Layer 5 of a small transformer language model trained on English Wikipedia (11 layers, counted from 0, width 96).
A neuron's activation on a vector x is GELU(gate . x) times (in . x), where the dot is the dot product.

Input weights of the MLP neurons that the questions are about. A number n stands for (n - 500) times 0.00091.
n0 gate: 339 569 331 361 504 266 348 727 266 673 193 457 559 613 379 574 526 354 525 598 567 509 574 641 334 416 419 531 715 388 278 791 696 492 500 451 534 436 415 566 616 427 598 611 445 702 700 724 273 584 487 539 566 450 517 392 513 384 480 374 598 488 385 709 224 361 258 496 406 299 455 403 641 532 606 640 213 462 466 658 400 825 273 269 579 375 696 475 611 475 701 548 361 361 530 593
n5 gate: 637 492 567 508 584 455 621 739 419 265 627 718 635 372 531 542 451 538 396 504 479 577 492 568 614 705 643 244 742 400 391 519 694 295 646 569 433 409 674 557 628 583 542 603 390 331 558 400 154 477 535 572 677 546 528 650 484 440 474 520 515 323 318 567 394 425 450 528 579 201 673 657 671 592 425 489 402 187 472 468 446 565 258 346 488 320 593 511 392 324 793 560 429 334 607 633
n16 gate: 359 368 617 412 648 455 669 391 277 235 512 271 538 660 685 443 561 635 359 434 722 427 387 769 547 606 583 537 632 858 469 604 536 402 433 641 268 591 527 738 540 410 398 440 457 447 481 351 551 570 411 500 511 511 653 443 611 555 489 604 735 508 378 649 500 425 596 555 283 331 359 430 354 889 609 378 465 642 516 315 661 416 438 548 464 389 661 462 537 481 532 476 636 676 445 543
n51 gate: 391 399 380 411 276 666 488 465 444 372 595 574 370 576 590 463 681 406 489 408 460 637 648 489 648 661 405 714 399 463 744 322 516 387 359 677 325 527 762 269 481 445 401 376 727 537 533 615 622 395 500 278 648 489 660 371 565 653 663 403 584 385 652 565 310 520 690 535 546 820 482 572 282 404 489 529 538 637 489 542 563 636 402 360 504 546 399 566 683 610 447 427 596 347 653 327
n66 gate: 618 330 652 678 512 447 539 758 387 208 667 600 600 553 391 471 358 484 467 702 393 456 614 642 692 557 449 487 221 376 723 592 382 274 346 376 466 384 543 278 470 660 373 336 521 658 563 629 427 200 521 319 583 642 465 575 694 676 627 535 632 646 573 496 484 301 756 698 560 163 525 496 384 771 615 446 369 200 607 496 354 500 382 509 544 267 404 318 513 554 414 470 419 388 736 462
n71 gate: 627 685 307 338 564 475 636 595 296 504 540 405 415 576 461 608 583 673 251 621 445 122 577 598 553 385 606 597 255 539 627 491 400 348 420 384 172 491 420 828 393 538 568 300 597 685 582 534 513 378 543 455 379 440 722 461 384 438 574 762 577 349 819 513 738 523 617 754 549 574 277 329 456 661 342 367 408 327 660 318 517 744 329 341 427 643 491 423 491 722 323 347 621 674 317 360
n76 gate: 350 246 491 550 401 370 400 627 548 359 496 541 671 352 282 318 708 504 384 682 430 363 482 590 664 693 469 588 768 332 566 409 819 323 99 401 527 665 251 359 675 427 500 731 372 392 491 569 294 408 378 245 639 491 596 262 567 616 566 450 534 552 246 464 405 533 679 715 348 477 448 535 272 683 354 388 456 335 415 362 409 780 421 587 427 419 719 423 565 337 674 649 580 521 612 742
n102 gate: 508 702 500 488 356 347 471 744 389 560 249 517 621 592 707 555 424 519 343 385 424 550 438 753 395 429 536 627 580 437 692 559 276 361 592 539 512 769 553 629 316 321 632 375 613 610 674 413 484 396 631 529 358 224 649 496 602 443 594 521 328 330 577 460 680 504 707 533 557 385 166 408 431 697 391 249 456 366 679 273 500 559 504 222 346 529 392 410 525 512 622 422 560 640 366 364
n144 gate: 454 356 356 553 611 486 234 527 635 208 645 390 234 504 339 525 458 312 565 375 690 308 618 466 478 461 381 492 526 514 423 576 428 310 482 550 612 725 686 264 632 521 411 489 196 612 394 486 504 482 610 646 507 518 607 742 440 605 300 747 565 594 593 630 497 472 741 496 433 523 341 467 563 590 448 475 570 478 515 545 369 496 555 435 248 470 370 381 570 489 444 474 492 267 365 393
n152 gate: 503 465 615 795 549 439 629 549 553 473 575 563 707 361 674 666 546 607 550 611 557 570 416 514 551 574 497 504 460 477 567 410 559 494 574 503 490 531 497 461 521 676 706 677 592 470 610 636 469 567 620 661 460 397 333 414 648 497 443 590 553 620 756 691 585 345 580 366 384 228 540 510 261 576 595 642 460 367 698 500 660 497 456 427 451 699 458 572 668 691 292 424 403 446 476 490
n192 gate: 420 385 457 491 383 488 358 647 321 427 431 571 310 372 457 390 459 471 403 505 591 576 602 281 539 675 522 509 976 559 376 301 562 327 504 576 409 552 804 663 820 662 688 629 552 647 534 458 592 594 283 299 335 623 602 648 373 609 444 814 663 487 526 739 432 628 504 342 565 664 610 483 692 634 582 185 552 631 535 552 322 676 573 380 215 408 576 395 668 269 404 359 354 601 360 491
n209 gate: 366 371 759 571 402 419 429 533 256 569 602 467 356 504 324 448 572 407 346 693 675 315 559 697 500 470 230 304 690 548 379 408 600 625 361 362 361 414 598 414 260 277 661 626 671 694 236 413 422 669 312 508 237 420 625 440 475 619 523 321 575 408 475 467 477 578 392 488 557 560 385 544 455 393 549 401 492 385 664 381 396 634 355 496 617 714 571 358 406 105 324 604 625 408 545 641
n211 gate: 637 457 583 210 633 417 247 641 586 292 387 466 451 393 541 581 548 261 626 372 443 655 504 517 241 448 362 531 608 528 446 594 607 589 599 775 446 593 416 552 568 412 609 347 400 366 402 500 492 434 586 428 345 578 316 435 352 458 823 538 476 177 726 626 733 482 516 479 513 777 597 691 454 731 392 314 633 429 714 513 332 642 612 753 320 568 629 358 469 310 416 249 487 363 475 438
n226 gate: 579 314 444 236 235 527 483 442 532 500 646 599 638 504 464 292 445 670 461 534 580 633 512 427 375 366 435 335 696 386 540 417 500 399 650 340 536 305 371 500 537 896 807 640 375 567 662 579 297 596 607 317 366 697 798 390 769 447 455 537 364 528 370 702 586 543 631 455 650 666 469 496 313 621 508 410 760 459 459 699 397 461 520 517 483 463 678 406 441 465 390 257 611 462 549 500
n231 gate: 491 517 363 709 456 429 770 680 726 458 617 590 446 436 512 366 435 420 585 482 601 409 603 492 437 782 391 504 599 459 574 627 457 581 623 435 672 584 358 496 386 371 633 778 433 610 951 647 681 372 570 298 471 418 461 480 508 445 453 483 710 737 391 433 345 504 627 361 479 487 354 674 622 551 721 662 318 563 403 832 529 650 620 702 530 276 384 516 491 460 521 411 377 367 268 164
n254 gate: 496 437 418 744 603 683 673 542 447 553 587 660 465 508 609 492 517 417 836 803 496 436 606 409 446 628 777 504 545 384 260 472 276 427 414 404 607 695 541 488 767 476 587 484 516 396 504 424 322 471 540 267 516 645 492 532 417 546 358 626 572 552 644 747 534 452 751 616 550 279 532 639 243 465 648 628 214 326 665 678 516 676 280 483 301 542 521 333 414 356 450 341 448 304 388 712
n0 in: 215 632 288 233 663 363 508 339 362 592 278 389 142 523 476 567 580 600 473 500 525 712 628 447 705 604 698 555 667 570 484 642 599 530 381 578 435 581 609 558 520 620 376 539 396 719 405 582 350 628 464 614 732 351 488 610 199 573 481 516 411 559 492 302 425 402 468 325 407 453 383 328 451 523 592 398 600 605 593 637 401 488 536 243 570 520 744 414 458 574 933 467 551 549 394 660
n5 in: 408 579 214 500 586 377 716 400 305 189 390 251 387 651 624 476 622 372 607 496 177 437 563 717 760 483 545 513 641 461 396 464 529 651 573 323 638 533 691 508 570 527 648 430 601 539 536 448 484 544 528 578 635 686 804 195 402 504 617 674 590 401 594 415 361 663 480 438 594 261 378 468 565 504 334 413 411 402 716 451 301 512 488 462 500 557 483 697 530 638 708 438 222 485 647 303
n16 in: 579 564 635 146 422 531 424 523 580 456 507 598 445 332 370 471 397 556 350 461 350 386 610 366 552 496 552 565 682 425 416 565 594 411 598 396 526 370 363 393 362 585 546 376 467 514 457 633 437 449 576 478 777 396 511 536 411 441 675 462 525 442 589 614 620 594 366 288 567 477 708 240 348 438 368 532 507 456 382 348 529 450 602 489 632 355 421 115 790 479 689 515 481 448 500 193
n51 in: 372 388 601 465 482 514 523 562 604 609 485 542 706 486 259 107 308 677 529 353 413 555 481 584 281 461 466 405 586 302 422 537 365 423 371 566 757 496 557 332 259 391 431 646 451 592 378 430 481 537 489 591 393 552 380 651 618 317 359 673 536 459 386 587 728 516 686 481 591 508 661 474 413 458 571 544 410 424 887 576 441 467 590 733 566 386 469 580 516 500 561 254 444 617 435 627
n66 in: 743 509 496 592 675 324 544 566 496 367 612 359 657 488 496 517 576 484 697 319 698 496 451 596 323 621 790 495 107 441 602 517 204 576 340 446 586 339 642 155 771 566 392 309 436 726 593 525 326 291 534 509 454 513 336 529 526 787 684 606 363 643 452 310 412 377 568 465 461 595 550 436 470 645 594 584 667 201 305 383 504 354 355 513 619 544 350 525 459 721 478 654 200 327 413 483
n71 in: 554 405 665 691 531 208 354 754 484 532 402 243 695 407 432 540 449 620 429 620 373 425 454 672 524 542 537 241 392 599 504 452 483 372 350 402 370 480 313 488 492 352 430 461 334 591 603 603 447 319 340 451 421 266 567 338 394 701 776 554 496 373 382 508 553 693 576 795 398 470 520 568 333 895 690 441 323 386 712 524 623 394 665 742 433 533 617 421 432 421 541 459 573 652 418 412
n76 in: 536 261 491 554 445 584 500 351 353 360 283 581 882 462 405 298 285 580 590 398 449 477 532 736 963 637 588 777 618 590 483 526 631 533 337 479 717 647 465 355 254 691 615 513 412 449 721 444 540 421 470 331 560 702 328 414 220 286 664 248 491 642 544 376 709 575 626 393 345 593 556 391 504 574 342 530 496 305 327 256 422 440 587 387 681 322 663 517 523 444 425 478 672 479 736 268
n102 in: 395 372 379 473 415 781 672 492 724 315 542 535 467 406 579 611 563 431 681 428 715 653 437 465 500 685 653 568 583 470 230 452 449 638 507 419 767 588 485 474 608 562 551 647 511 404 422 340 561 402 747 496 712 504 652 470 519 604 383 395 478 541 569 569 454 367 448 504 634 616 618 406 271 244 489 559 870 630 359 664 452 353 519 758 543 408 570 559 604 386 573 593 428 329 584 575
n144 in: 367 711 428 453 496 558 382 967 511 523 481 547 545 485 451 712 401 347 530 504 480 500 449 446 320 564 373 508 621 269 383 590 657 425 427 489 565 404 650 400 318 533 452 334 477 574 504 504 504 545 575 430 709 440 692 705 415 465 379 441 422 593 327 673 383 536 402 283 504 617 478 842 454 418 553 285 648 612 423 604 421 493 682 673 437 345 260 496 548 459 323 321 641 525 427 766
n152 in: 327 472 483 422 527 336 634 542 585 346 593 578 666 313 503 302 708 592 534 663 359 325 574 483 690 600 566 551 479 446 616 530 518 346 402 574 566 663 448 503 329 424 530 420 497 376 646 507 573 503 564 465 578 358 348 473 434 274 561 518 583 554 327 649 471 602 592 622 556 249 708 620 375 426 572 500 284 580 673 344 568 610 616 621 411 622 496 450 493 473 264 542 715 574 594 657
n192 in: 608 362 474 654 671 529 631 446 404 448 568 777 713 432 541 390 797 662 610 405 441 438 492 420 549 500 508 767 496 584 284 474 627 521 414 668 700 401 647 467 630 547 446 525 582 317 493 463 477 385 511 409 412 662 724 339 424 496 482 473 460 449 515 530 538 504 578 405 587 472 701 358 402 408 796 526 515 254 629 402 581 511 202 349 616 485 778 628 441 540 572 266 492 722 591 373
n209 in: 438 483 528 616 378 581 542 433 432 488 687 500 213 558 372 520 492 387 433 269 725 424 379 443 492 601 337 254 609 540 372 695 329 700 492 453 427 471 545 426 574 164 344 571 654 354 524 401 451 625 656 463 575 448 400 587 377 807 326 421 480 810 382 427 304 487 372 393 336 380 630 407 414 610 476 669 746 582 386 537 500 319 536 725 638 217 479 665 278 559 316 446 547 481 283 633
n211 in: 698 595 478 413 399 295 500 637 442 348 474 823 707 390 420 283 407 422 609 743 496 392 294 609 511 569 519 356 401 337 496 278 363 649 433 450 403 579 310 457 455 328 360 522 281 366 270 613 657 364 511 447 405 685 477 442 286 492 590 504 435 395 470 571 469 721 566 444 463 500 540 677 635 507 418 529 589 807 335 332 394 579 607 527 569 568 546 608 402 414 526 364 496 604 628 533
n226 in: 550 487 565 366 559 690 705 424 492 386 619 617 535 426 440 129 606 453 424 367 312 775 559 533 246 335 582 449 504 659 544 364 613 489 624 603 578 615 500 551 409 535 516 374 370 480 356 723 636 561 371 351 556 484 655 612 517 302 424 483 595 404 443 672 614 847 548 492 471 664 675 634 636 557 553 369 723 385 512 377 231 631 569 702 697 347 471 492 749 310 414 421 487 887 467 614
n231 in: 607 259 619 476 522 394 619 377 413 531 585 350 587 452 606 530 460 714 395 541 637 731 448 683 616 672 461 351 355 399 378 258 631 772 335 496 434 352 334 548 379 426 459 571 546 541 364 455 391 664 481 364 764 606 306 786 516 407 478 390 474 568 515 403 597 578 348 305 248 248 369 466 477 366 546 526 385 457 388 256 394 500 351 571 496 434 500 500 484 597 783 598 370 626 352 531
n254 in: 408 272 585 424 508 648 480 488 458 527 437 676 692 400 481 363 581 422 603 327 557 565 179 185 336 557 520 349 461 458 612 718 516 565 734 352 469 331 496 568 555 459 583 406 410 553 519 599 532 423 558 606 515 538 360 466 571 484 620 193 391 313 461 661 544 533 31 737 563 459 481 686 697 570 679 473 500 378 300 669 626 432 508 351 697 516 440 667 545 508 673 412 397 518 441 376

Each question shows a token from some text and the vector x that enters the MLP there. A number n stands for (n - 500) times 0.01.

"201": 506 668 464 560 628 589 612 538 581 449 623 457 589 406 452 491 385 415 531 495 563 547 555 508 658 468 374 501 560 420 441 591 470 497 479 438 403 586 546 541 437 341 455 499 426 419 539 420 525 386 543 419 509 367 483 477 449 539 414 514 544 479 635 478 535 573 271 492 519 409 479 577 333 542 525 548 588 535 503 308 428 503 391 697 417 280 573 580 485 534 546 575 561 617 403 482
Which neuron lights up most? n231

"202": 525 586 379 503 571 512 666 413 569 435 518 419 567 502 405 530 425 649 433 461 547 347 528 468 400 520 485 587 570 520 494 568 462 531 449 444 383 552 534 506 490 308 405 491 555 484 605 416 551 462 562 331 473 378 398 572 533 439 459 419 533 555 559 476 629 658 359 554 455 342 575 494 347 352 598 473 619 510 470 388 494 492 448 509 519 443 610 536 608 566 523 543 500 694 403 355
Which neuron lights up most? n16

"Gard": 615 540 444 534 539 586 439 623 338 410 415 520 480 450 635 568 629 580 439 375 495 425 552 407 510 530 604 459 451 592 741 352 582 478 465 452 553 496 579 599 587 439 519 582 399 471 478 518 426 367 607 474 433 473 525 470 587 371 417 541 551 463 548 534 623 461 447 377 494 485 583 573 473 460 593 608 542 489 496 417 661 575 544 467 373 512 517 588 554 471 498 475 427 487 510 625
Which two neurons fire most, strongest first? n192, n152

"|": 477 469 551 478 569 612 385 477 334 598 476 499 507 584 428 478 472 543 493 381 646 490 559 458 361 498 502 489 501 428 535 496 566 503 368 407 382 482 361 471 562 556 390 475 490 376 671 451 541 408 540 435 460 451 344 392 327 474 366 544 542 493 526 516 532 553 528 573 567 584 507 521 524 613 544 480 502 738 425 468 429 373 618 565 497 331 472 551 587 577 508 388 466 502 342 577
Which neuron lights up most? n211

"34": 400 576 445 437 542 586 526 535 549 551 489 401 652 546 434 527 484 516 273 501 494 496 547 514 530 533 578 552 525 451 481 626 169 436 450 488 452 564 526 361 468 486 426 463 483 454 637 494 637 365 434 613 635 486 453 486 613 497 434 423 527 509 584 393 547 401 419 710 714 389 660 476 475 530 543 469 542 456 527 316 516 505 566 646 536 460 528 565 485 553 428 563 536 603 467 473
The three highest activations, in order: n66, n71, n102

"core ": 552 530 409 560 498 687 539 478 294 517 487 653 476 502 412 528 522 632 541 554 391 661 502 505 555 441 452 485 598 458 458 433 627 494 512 499 644 509 445 495 436 496 496 473 429 375 590 456 472 542 536 416 534 440 493 525 435 395 449 352 612 382 483 502 467 462 414 366 584 402 496 529 566 168 480 474 585 499 502 575 502 562 450 466 407 562 571 505 631 524 477 565 560 313 589 463
Which neuron fires most, and how strongly? n5, at about 1.2

"ob": 266 554 623 560 522 560 600 539 653 590 397 386 419 576 496 633 559 603 449 421 431 472 563 490 514 634 560 342 494 512 450 478 435 448 519 452 516 593 403 528 559 471 613 507 430 384 698 446 492 328 558 452 405 449 406 516 523 379 480 509 542 509 451 516 511 417 383 475 599 479 401 431 321 448 484 474 539 387 636 544 577 475 464 513 356 536 480 640 481 629 471 646 507 392 490 549
Which neuron fires most, and how strongly? n152, at about 1.9

"decided ": 615 471 412 442 580 559 532 357 485 578 493 600 496 541 590 585 545 550 414 506 422 511 627 449 446 537 587 588 655 309 499 496 546 452 468 507 484 508 584 488 629 448 471 536 480 430 582 512 483 403 477 445 527 386 445 479 524 574 288 486 470 508 604 619 368 569 467 396 512 385 475 396 533 426 557 424 454 526 342 568 569 467 485 401 567 489 482 618 445 548 689 516 379 514 521 493
Which neuron fires most, and how strongly? n0, at about 3.3

"\n": 637 500 552 507 558 661 522 558 508 583 422 360 532 556 545 483 426 679 446 436 528 613 434 425 477 474 496 442 537 444 464 495 462 699 515 576 358 541 474 521 458 499 419 514 520 306 538 473 409 418 523 592 251 309 410 402 582 478 523 455 390 486 539 544 456 470 569 480 607 574 594 447 537 639 529 433 466 659 470 494 512 497 508 433 542 440 403 500 488 578 455 423 527 493 457 482
Which neuron fires most, and how strongly? n5, at about 0.36

"ex ": 433 515 339 522 469 609 536 406 326 471 492 545 620 514 635 627 609 458 499 406 496 340 443 465 629 577 506 594 581 576 483 477 604 522 507 411 450 583 433 366 516 459 446 449 498 408 367 532 440 516 424 525 355 480 592 460 553 437 374 484 566 364 540 349 512 382 393 474 593 514 575 548 637 377 505 491 486 504 524 525 491 477 534 627 435 577 528 623 654 474 697 476 620 516 584 451
Which neuron lights up most? n5

"Blood ": 446 423 485 418 607 617 573 568 534 523 469 547 465 508 473 552 670 518 633 462 344 499 416 588 609 638 481 555 654 401 416 444 487 457 475 575 556 569 558 484 461 509 542 588 531 460 411 537 451 351 592 397 458 475 398 532 333 499 397 378 649 435 456 510 501 454 493 481 538 524 581 619 491 153 436 537 512 566 451 483 611 517 552 473 460 573 541 566 477 491 426 571 476 399 445 482
Which neuron lights up most? n76

"(": 483 589 481 592 462 589 567 509 463 593 513 418 591 546 361 491 584 512 420 402 551 620 520 446 531 503 588 434 504 451 489 483 456 553 451 470 492 535 465 446 406 349 614 491 402 379 586 441 453 412 477 543 534 549 539 490 569 565 484 427 557 535 565 354 447 461 551 400 611 454 572 440 505 629 493 482 471 614 512 392 482 199 353 433 666 458 516 517 497 603 533 459 430 390 463 485
Which neuron lights up most? n66

"200": 546 511 503 485 640 642 641 641 619 491 539 403 608 446 439 497 448 478 497 474 657 500 534 425 574 564 456 532 467 463 456 572 428 524 485 492 448 529 456 508 501 479 557 363 513 478 513 340 448 334 456 464 552 418 409 521 471 429 453 569 603 595 525 589 614 591 405 584 625 460 512 475 394 468 601 552 677 485 475 313 462 495 373 571 508 249 532 595 493 662 538 616 551 649 445 502
Which neuron lights up most? n66

"July ": 359 432 492 432 597 566 566 516 653 536 536 384 518 496 512 487 587 422 505 453 421 758 459 443 561 522 591 545 551 542 430 505 256 454 453 568 565 537 509 505 589 464 481 456 472 351 463 485 504 346 416 438 552 459 475 507 685 500 418 553 564 783 645 427 528 385 552 562 561 512 607 398 519 391 591 526 490 488 492 384 457 436 562 677 470 390 420 449 591 530 483 476 516 435 516 430
Which two neurons fire most, strongest first? n66, n51

"ently ": 451 524 388 445 566 517 622 521 548 533 449 613 339 607 512 526 540 541 399 548 351 632 448 528 482 566 515 532 697 389 476 507 528 539 607 601 384 506 495 539 373 431 605 529 539 449 435 543 607 374 485 481 553 533 456 396 348 434 397 589 519 465 549 563 470 588 433 351 609 491 442 474 538 209 532 537 460 595 400 475 497 552 522 533 361 629 436 461 541 652 628 542 482 452 534 540
Which neuron lights up most? n0

"was ": 402 537 418 445 530 550 629 437 639 617 478 568 441 507 646 457 553 608 484 355 493 528 500 604 432 572 511 652 588 400 476 589 514 533 422 438 557 458 492 469 475 536 600 544 493 414 592 427 469 457 513 508 514 523 498 387 507 551 338 373 542 390 594 633 535 621 414 391 424 456 553 442 418 291 642 464 417 526 458 443 600 407 436 643 424 537 416 588 540 509 586 409 554 521 409 527
Which neuron fires most, and how strongly? n231, at about 1.1

"that ": 566 444 436 334 511 620 634 464 436 557 517 482 374 403 496 482 460 628 458 426 519 602 559 466 439 559 533 447 689 421 539 562 248 569 517 483 393 572 520 490 653 455 557 560 468 460 629 485 563 461 493 456 558 476 555 405 497 527 407 574 463 557 538 486 322 518 400 402 415 391 439 394 553 403 544 481 492 640 376 549 599 404 421 485 574 535 511 634 572 523 475 515 287 581 543 509
Which neuron fires most, and how strongly? n0, at about 1

"for ": 517 470 495 490 466 657 495 551 539 552 514 425 504 549 418 461 516 583 605 485 586 565 507 482 566 534 537 586 536 474 439 614 421 525 537 497 481 457 599 534 527 617 598 580 474 383 647 459 390 452 337 496 517 473 569 328 415 413 373 437 605 564 503 438 343 546 425 380 486 490 519 475 577 400 523 588 578 472 483 509 511 265 498 592 481 531 547 587 417 611 532 562 576 486 539 505
Which neuron lights up most? n5

"BA": 457 622 465 485 533 541 455 412 438 483 648 393 547 519 361 469 562 536 572 365 592 399 443 403 414 519 509 482 486 508 558 497 460 487 589 529 434 615 683 530 332 337 355 350 505 510 486 400 517 327 525 540 473 351 480 425 429 419 508 522 558 427 438 568 679 539 516 526 439 394 545 492 491 561 412 555 555 593 523 385 564 439 425 534 459 435 464 452 457 422 414 702 451 497 528 364
Which two neurons fire most, strongest first? n16, n71

"guitarist ": 624 371 335 329 466 593 510 427 454 581 533 608 590 510 442 513 607 488 665 410 399 435 568 495 643 610 476 564 647 502 444 472 564 504 514 470 462 568 405 486 409 516 431 598 479 417 589 388 471 402 498 530 627 392 418 550 551 457 442 308 629 458 509 579 387 538 468 509 527 496 443 530 490 392 545 392 495 558 464 499 624 518 522 416 507 417 448 526 594 544 365 523 487 400 275 422
Which neuron lights up most? n76

"ii ": 328 553 480 524 484 561 484 413 489 433 520 572 634 544 623 498 522 481 419 465 459 513 537 561 600 385 486 573 621 470 559 504 718 600 526 474 542 516 587 493 509 407 484 499 559 392 406 496 607 577 332 411 372 504 395 421 474 417 430 472 559 470 589 376 586 459 367 554 579 574 655 561 550 248 407 463 670 533 508 586 519 513 489 622 380 485 450 524 539 488 555 323 383 446 608 564
Which neuron lights up most? n51

"5": 631 419 539 347 585 528 712 578 414 520 473 412 529 463 546 609 647 537 538 421 488 602 524 526 668 542 554 613 592 515 607 587 450 510 543 445 411 570 526 527 363 331 419 578 392 433 551 522 580 413 379 492 495 448 446 552 531 498 597 534 531 450 537 449 439 602 308 559 698 568 554 585 468 589 623 418 595 614 491 392 398 548 393 527 520 459 505 368 519 555 432 405 481 518 400 578
The three highest activations, in order: n71, n211, n16

"released ": 495 382 456 490 464 679 485 568 524 551 496 537 498 497 525 566 566 456 548 486 426 650 476 518 489 517 663 585 691 451 381 602 621 591 423 486 461 523 617 450 402 452 466 623 386 582 549 463 516 415 414 402 463 431 451 460 506 605 326 353 561 489 578 578 471 601 504 450 586 413 476 465 559 419 631 409 468 536 402 573 595 543 503 487 514 461 437 692 518 523 443 519 495 487 362 488
Which neuron fires most, and how strongly? n254, at about 1.4

"ain ": 454 380 466 374 602 513 442 492 466 517 505 595 556 626 498 507 511 446 425 575 467 697 491 486 583 494 443 530 463 463 568 449 485 587 583 562 516 487 544 499 567 483 489 594 558 514 296 517 486 463 640 514 532 475 487 407 464 462 466 519 471 467 473 470 520 541 511 419 568 713 631 389 456 139 517 575 645 631 414 419 509 483 596 472 488 513 598 509 545 585 533 515 415 293 452 458
Which neuron fires most, and how strongly? n211, at about 0.26

"4 ": 537 587 506 443 381 473 585 507 614 404 606 420 380 580 458 609 420 585 576 372 481 742 537 425 470 481 514 559 501 347 558 551 321 415 471 508 500 637 525 466 470 357 479 488 480 414 482 388 649 498 567 558 431 499 437 451 572 521 452 330 446 687 457 448 565 511 432 511 552 368 570 518 473 326 535 540 655 577 548 400 552 404 495 401 517 494 449 548 542 603 429 480 655 505 496 500
Which two neurons fire most, strongest first? n102, n51

"Mor": 586 503 486 473 551 499 545 454 448 577 495 582 520 602 603 563 518 444 523 437 604 476 571 502 530 584 534 599 526 463 606 450 418 413 382 524 386 540 547 379 438 534 510 424 412 375 490 446 493 368 569 563 388 376 572 339 636 517 447 426 580 535 477 542 709 570 420 529 490 410 357 591 348 457 460 518 540 551 553 507 522 467 661 569 310 590 597 434 408 458 507 482 515 377 381 540
Which neuron lights up most? n102

"bel": 606 509 511 560 650 612 516 472 431 518 497 509 481 511 546 654 378 529 474 396 482 535 736 465 517 444 648 458 502 526 724 460 590 447 513 464 536 432 513 574 485 521 497 591 460 466 458 496 524 424 531 450 481 447 523 338 567 499 504 441 567 386 543 404 642 370 465 496 566 477 528 423 441 438 444 475 427 408 399 538 507 417 557 518 247 576 491 592 480 534 523 455 690 566 377 574
Which neuron fires most, and how strongly? n71, at about 0.51

"| ": 486 445 499 509 492 621 538 543 473 483 484 386 552 588 564 478 443 553 436 535 568 457 539 466 450 469 561 586 457 478 492 537 445 640 395 510 435 569 561 465 525 455 485 512 510 478 321 498 457 553 386 526 455 447 400 521 591 494 513 404 599 532 597 572 417 433 440 599 532 364 485 495 523 334 504 473 494 498 456 496 540 144 499 475 535 432 420 458 514 513 531 567 466 560 461 513
Which neuron fires most, and how strongly? n209, at about 0.19

"is ": 324 527 398 551 466 562 545 428 417 510 555 611 507 514 656 499 570 499 372 391 464 534 526 518 555 467 452 580 587 473 464 413 517 500 454 412 526 511 397 437 394 481 575 536 578 515 312 501 450 597 417 549 376 587 564 479 546 316 428 448 507 363 559 468 588 499 413 369 587 659 606 557 511 266 512 457 633 568 464 520 542 540 558 624 389 544 403 572 677 563 603 396 593 492 595 574
Which neuron fires most, and how strongly? n51, at about 2

"Rob": 413 582 548 516 588 562 555 496 423 516 427 676 513 560 482 680 667 381 570 423 556 575 612 528 500 473 530 605 491 615 532 349 474 490 501 510 325 561 507 565 418 462 434 473 340 359 561 501 426 303 583 454 423 431 492 398 581 375 513 422 530 431 546 537 666 409 456 407 486 460 483 528 439 405 505 477 674 356 563 556 455 473 432 506 351 619 594 553 499 469 592 485 503 511 408 585
Which neuron fires most, and how strongly? n102, at about 1.5

"up ": 571 471 472 345 475 576 482 549 398 512 514 443 549 579 547 655 547 519 457 515 393 763 558 500 590 542 463 708 546 411 538 530 774 471 536 492 563 547 411 462 467 537 568 565 437 471 504 437 447 538 523 264 677 424 468 533 432 495 418 432 604 432 533 531 442 675 540 520 708 624 533 667 401 362 554 470 510 451 440 489 434 466 558 432 552 418 479 512 522 477 428 569 508 420 517 406
Which neuron fires most, and how strongly? n76, at about 2.9

"ah": 602 521 487 319 562 452 654 438 413 417 485 475 571 528 422 657 689 499 373 503 467 588 449 464 408 571 456 578 427 590 568 541 513 492 572 483 388 553 454 550 638 506 507 522 520 622 545 509 589 419 642 489 324 532 524 442 620 411 652 500 526 480 572 580 702 506 370 512 576 521 524 353 511 469 535 458 519 496 551 414 549 505 461 527 546 473 496 546 529 492 432 383 352 494 493 532
Which neuron lights up most? n226

"ana ": 465 514 496 492 536 512 556 346 358 413 526 492 594 336 660 543 606 382 517 414 428 688 553 534 549 406 458 535 638 476 591 352 660 511 573 434 621 458 482 467 530 472 511 465 577 505 442 561 459 469 465 446 424 492 396 437 440 505 482 498 475 375 428 400 599 429 362 435 512 569 654 578 400 321 391 399 684 448 501 527 550 500 492 483 508 495 570 590 741 447 536 470 568 410 390 463
Which neuron fires most, and how strongly? n226, at about 0.83

"3 ": 520 586 488 450 435 450 594 516 590 396 668 376 404 571 516 606 420 569 579 370 532 777 549 436 487 476 554 562 486 360 480 519 286 423 464 570 524 618 491 480 407 397 509 467 436 427 535 408 621 473 580 550 437 458 389 385 622 515 482 371 473 676 455 443 569 523 437 519 541 324 606 520 503 359 470 548 631 551 580 429 517 423 475 408 522 498 481 572 496 625 451 512 628 513 516 489
Which neuron fires most, and how strongly? n102, at about 1.4

"Music ": 427 431 602 465 558 604 528 565 531 452 523 623 450 498 375 561 615 486 649 495 448 512 434 523 515 670 472 610 610 410 502 423 606 492 430 564 651 564 462 430 462 520 479 503 557 536 493 533 410 305 566 341 400 547 406 571 328 493 448 400 616 357 528 550 487 591 538 531 477 522 515 552 431 347 376 496 526 571 409 470 636 522 423 439 388 410 557 596 445 486 379 672 456 390 367 418
Which neuron lights up most? n76

"metal": 564 594 463 564 554 702 449 485 330 553 464 591 445 547 430 545 678 639 608 498 384 429 428 441 547 473 559 454 601 547 450 448 544 378 523 488 599 602 552 567 471 513 470 401 456 378 677 469 444 361 504 465 521 419 520 522 572 395 485 304 739 414 487 570 465 416 348 563 555 335 480 503 434 471 505 541 450 528 554 456 535 508 493 435 442 443 557 445 520 521 476 501 499 408 561 414
Which neuron lights up most? n254

"ros": 637 535 547 402 520 513 369 444 405 505 570 521 612 511 674 567 489 421 494 472 365 567 477 514 510 369 560 532 583 483 580 333 408 548 487 453 563 541 522 490 460 563 399 334 473 649 462 562 651 344 458 525 329 544 490 485 474 513 445 611 625 454 479 561 675 500 455 585 480 674 633 522 406 462 466 506 578 334 573 434 515 533 550 522 514 584 519 429 612 453 474 514 491 418 441 617
The three highest activations, in order: n211, n71, n226

"–": 595 487 536 464 638 496 689 557 567 524 511 352 459 507 535 534 668 482 470 377 416 658 461 481 626 461 506 462 675 603 497 581 409 500 528 520 470 608 536 569 301 396 453 659 327 352 479 506 488 615 428 511 435 547 541 491 469 573 536 488 519 511 534 386 442 469 243 391 502 534 463 514 421 592 628 480 555 617 485 343 410 461 488 543 480 426 600 447 344 565 416 517 453 424 380 533
Which neuron fires most, and how strongly? n209, at about 1.1

"EP ": 545 482 488 537 462 633 489 493 437 511 533 632 571 482 512 507 686 581 573 413 498 548 487 498 572 635 520 581 632 467 462 518 622 547 458 389 538 589 479 415 385 334 388 558 422 439 550 473 531 480 519 264 511 397 554 601 478 452 494 271 563 441 482 564 506 525 538 548 581 461 537 551 430 283 534 523 406 585 374 495 576 488 426 477 560 444 588 649 456 543 273 509 590 371 405 446
Which neuron lights up most? n76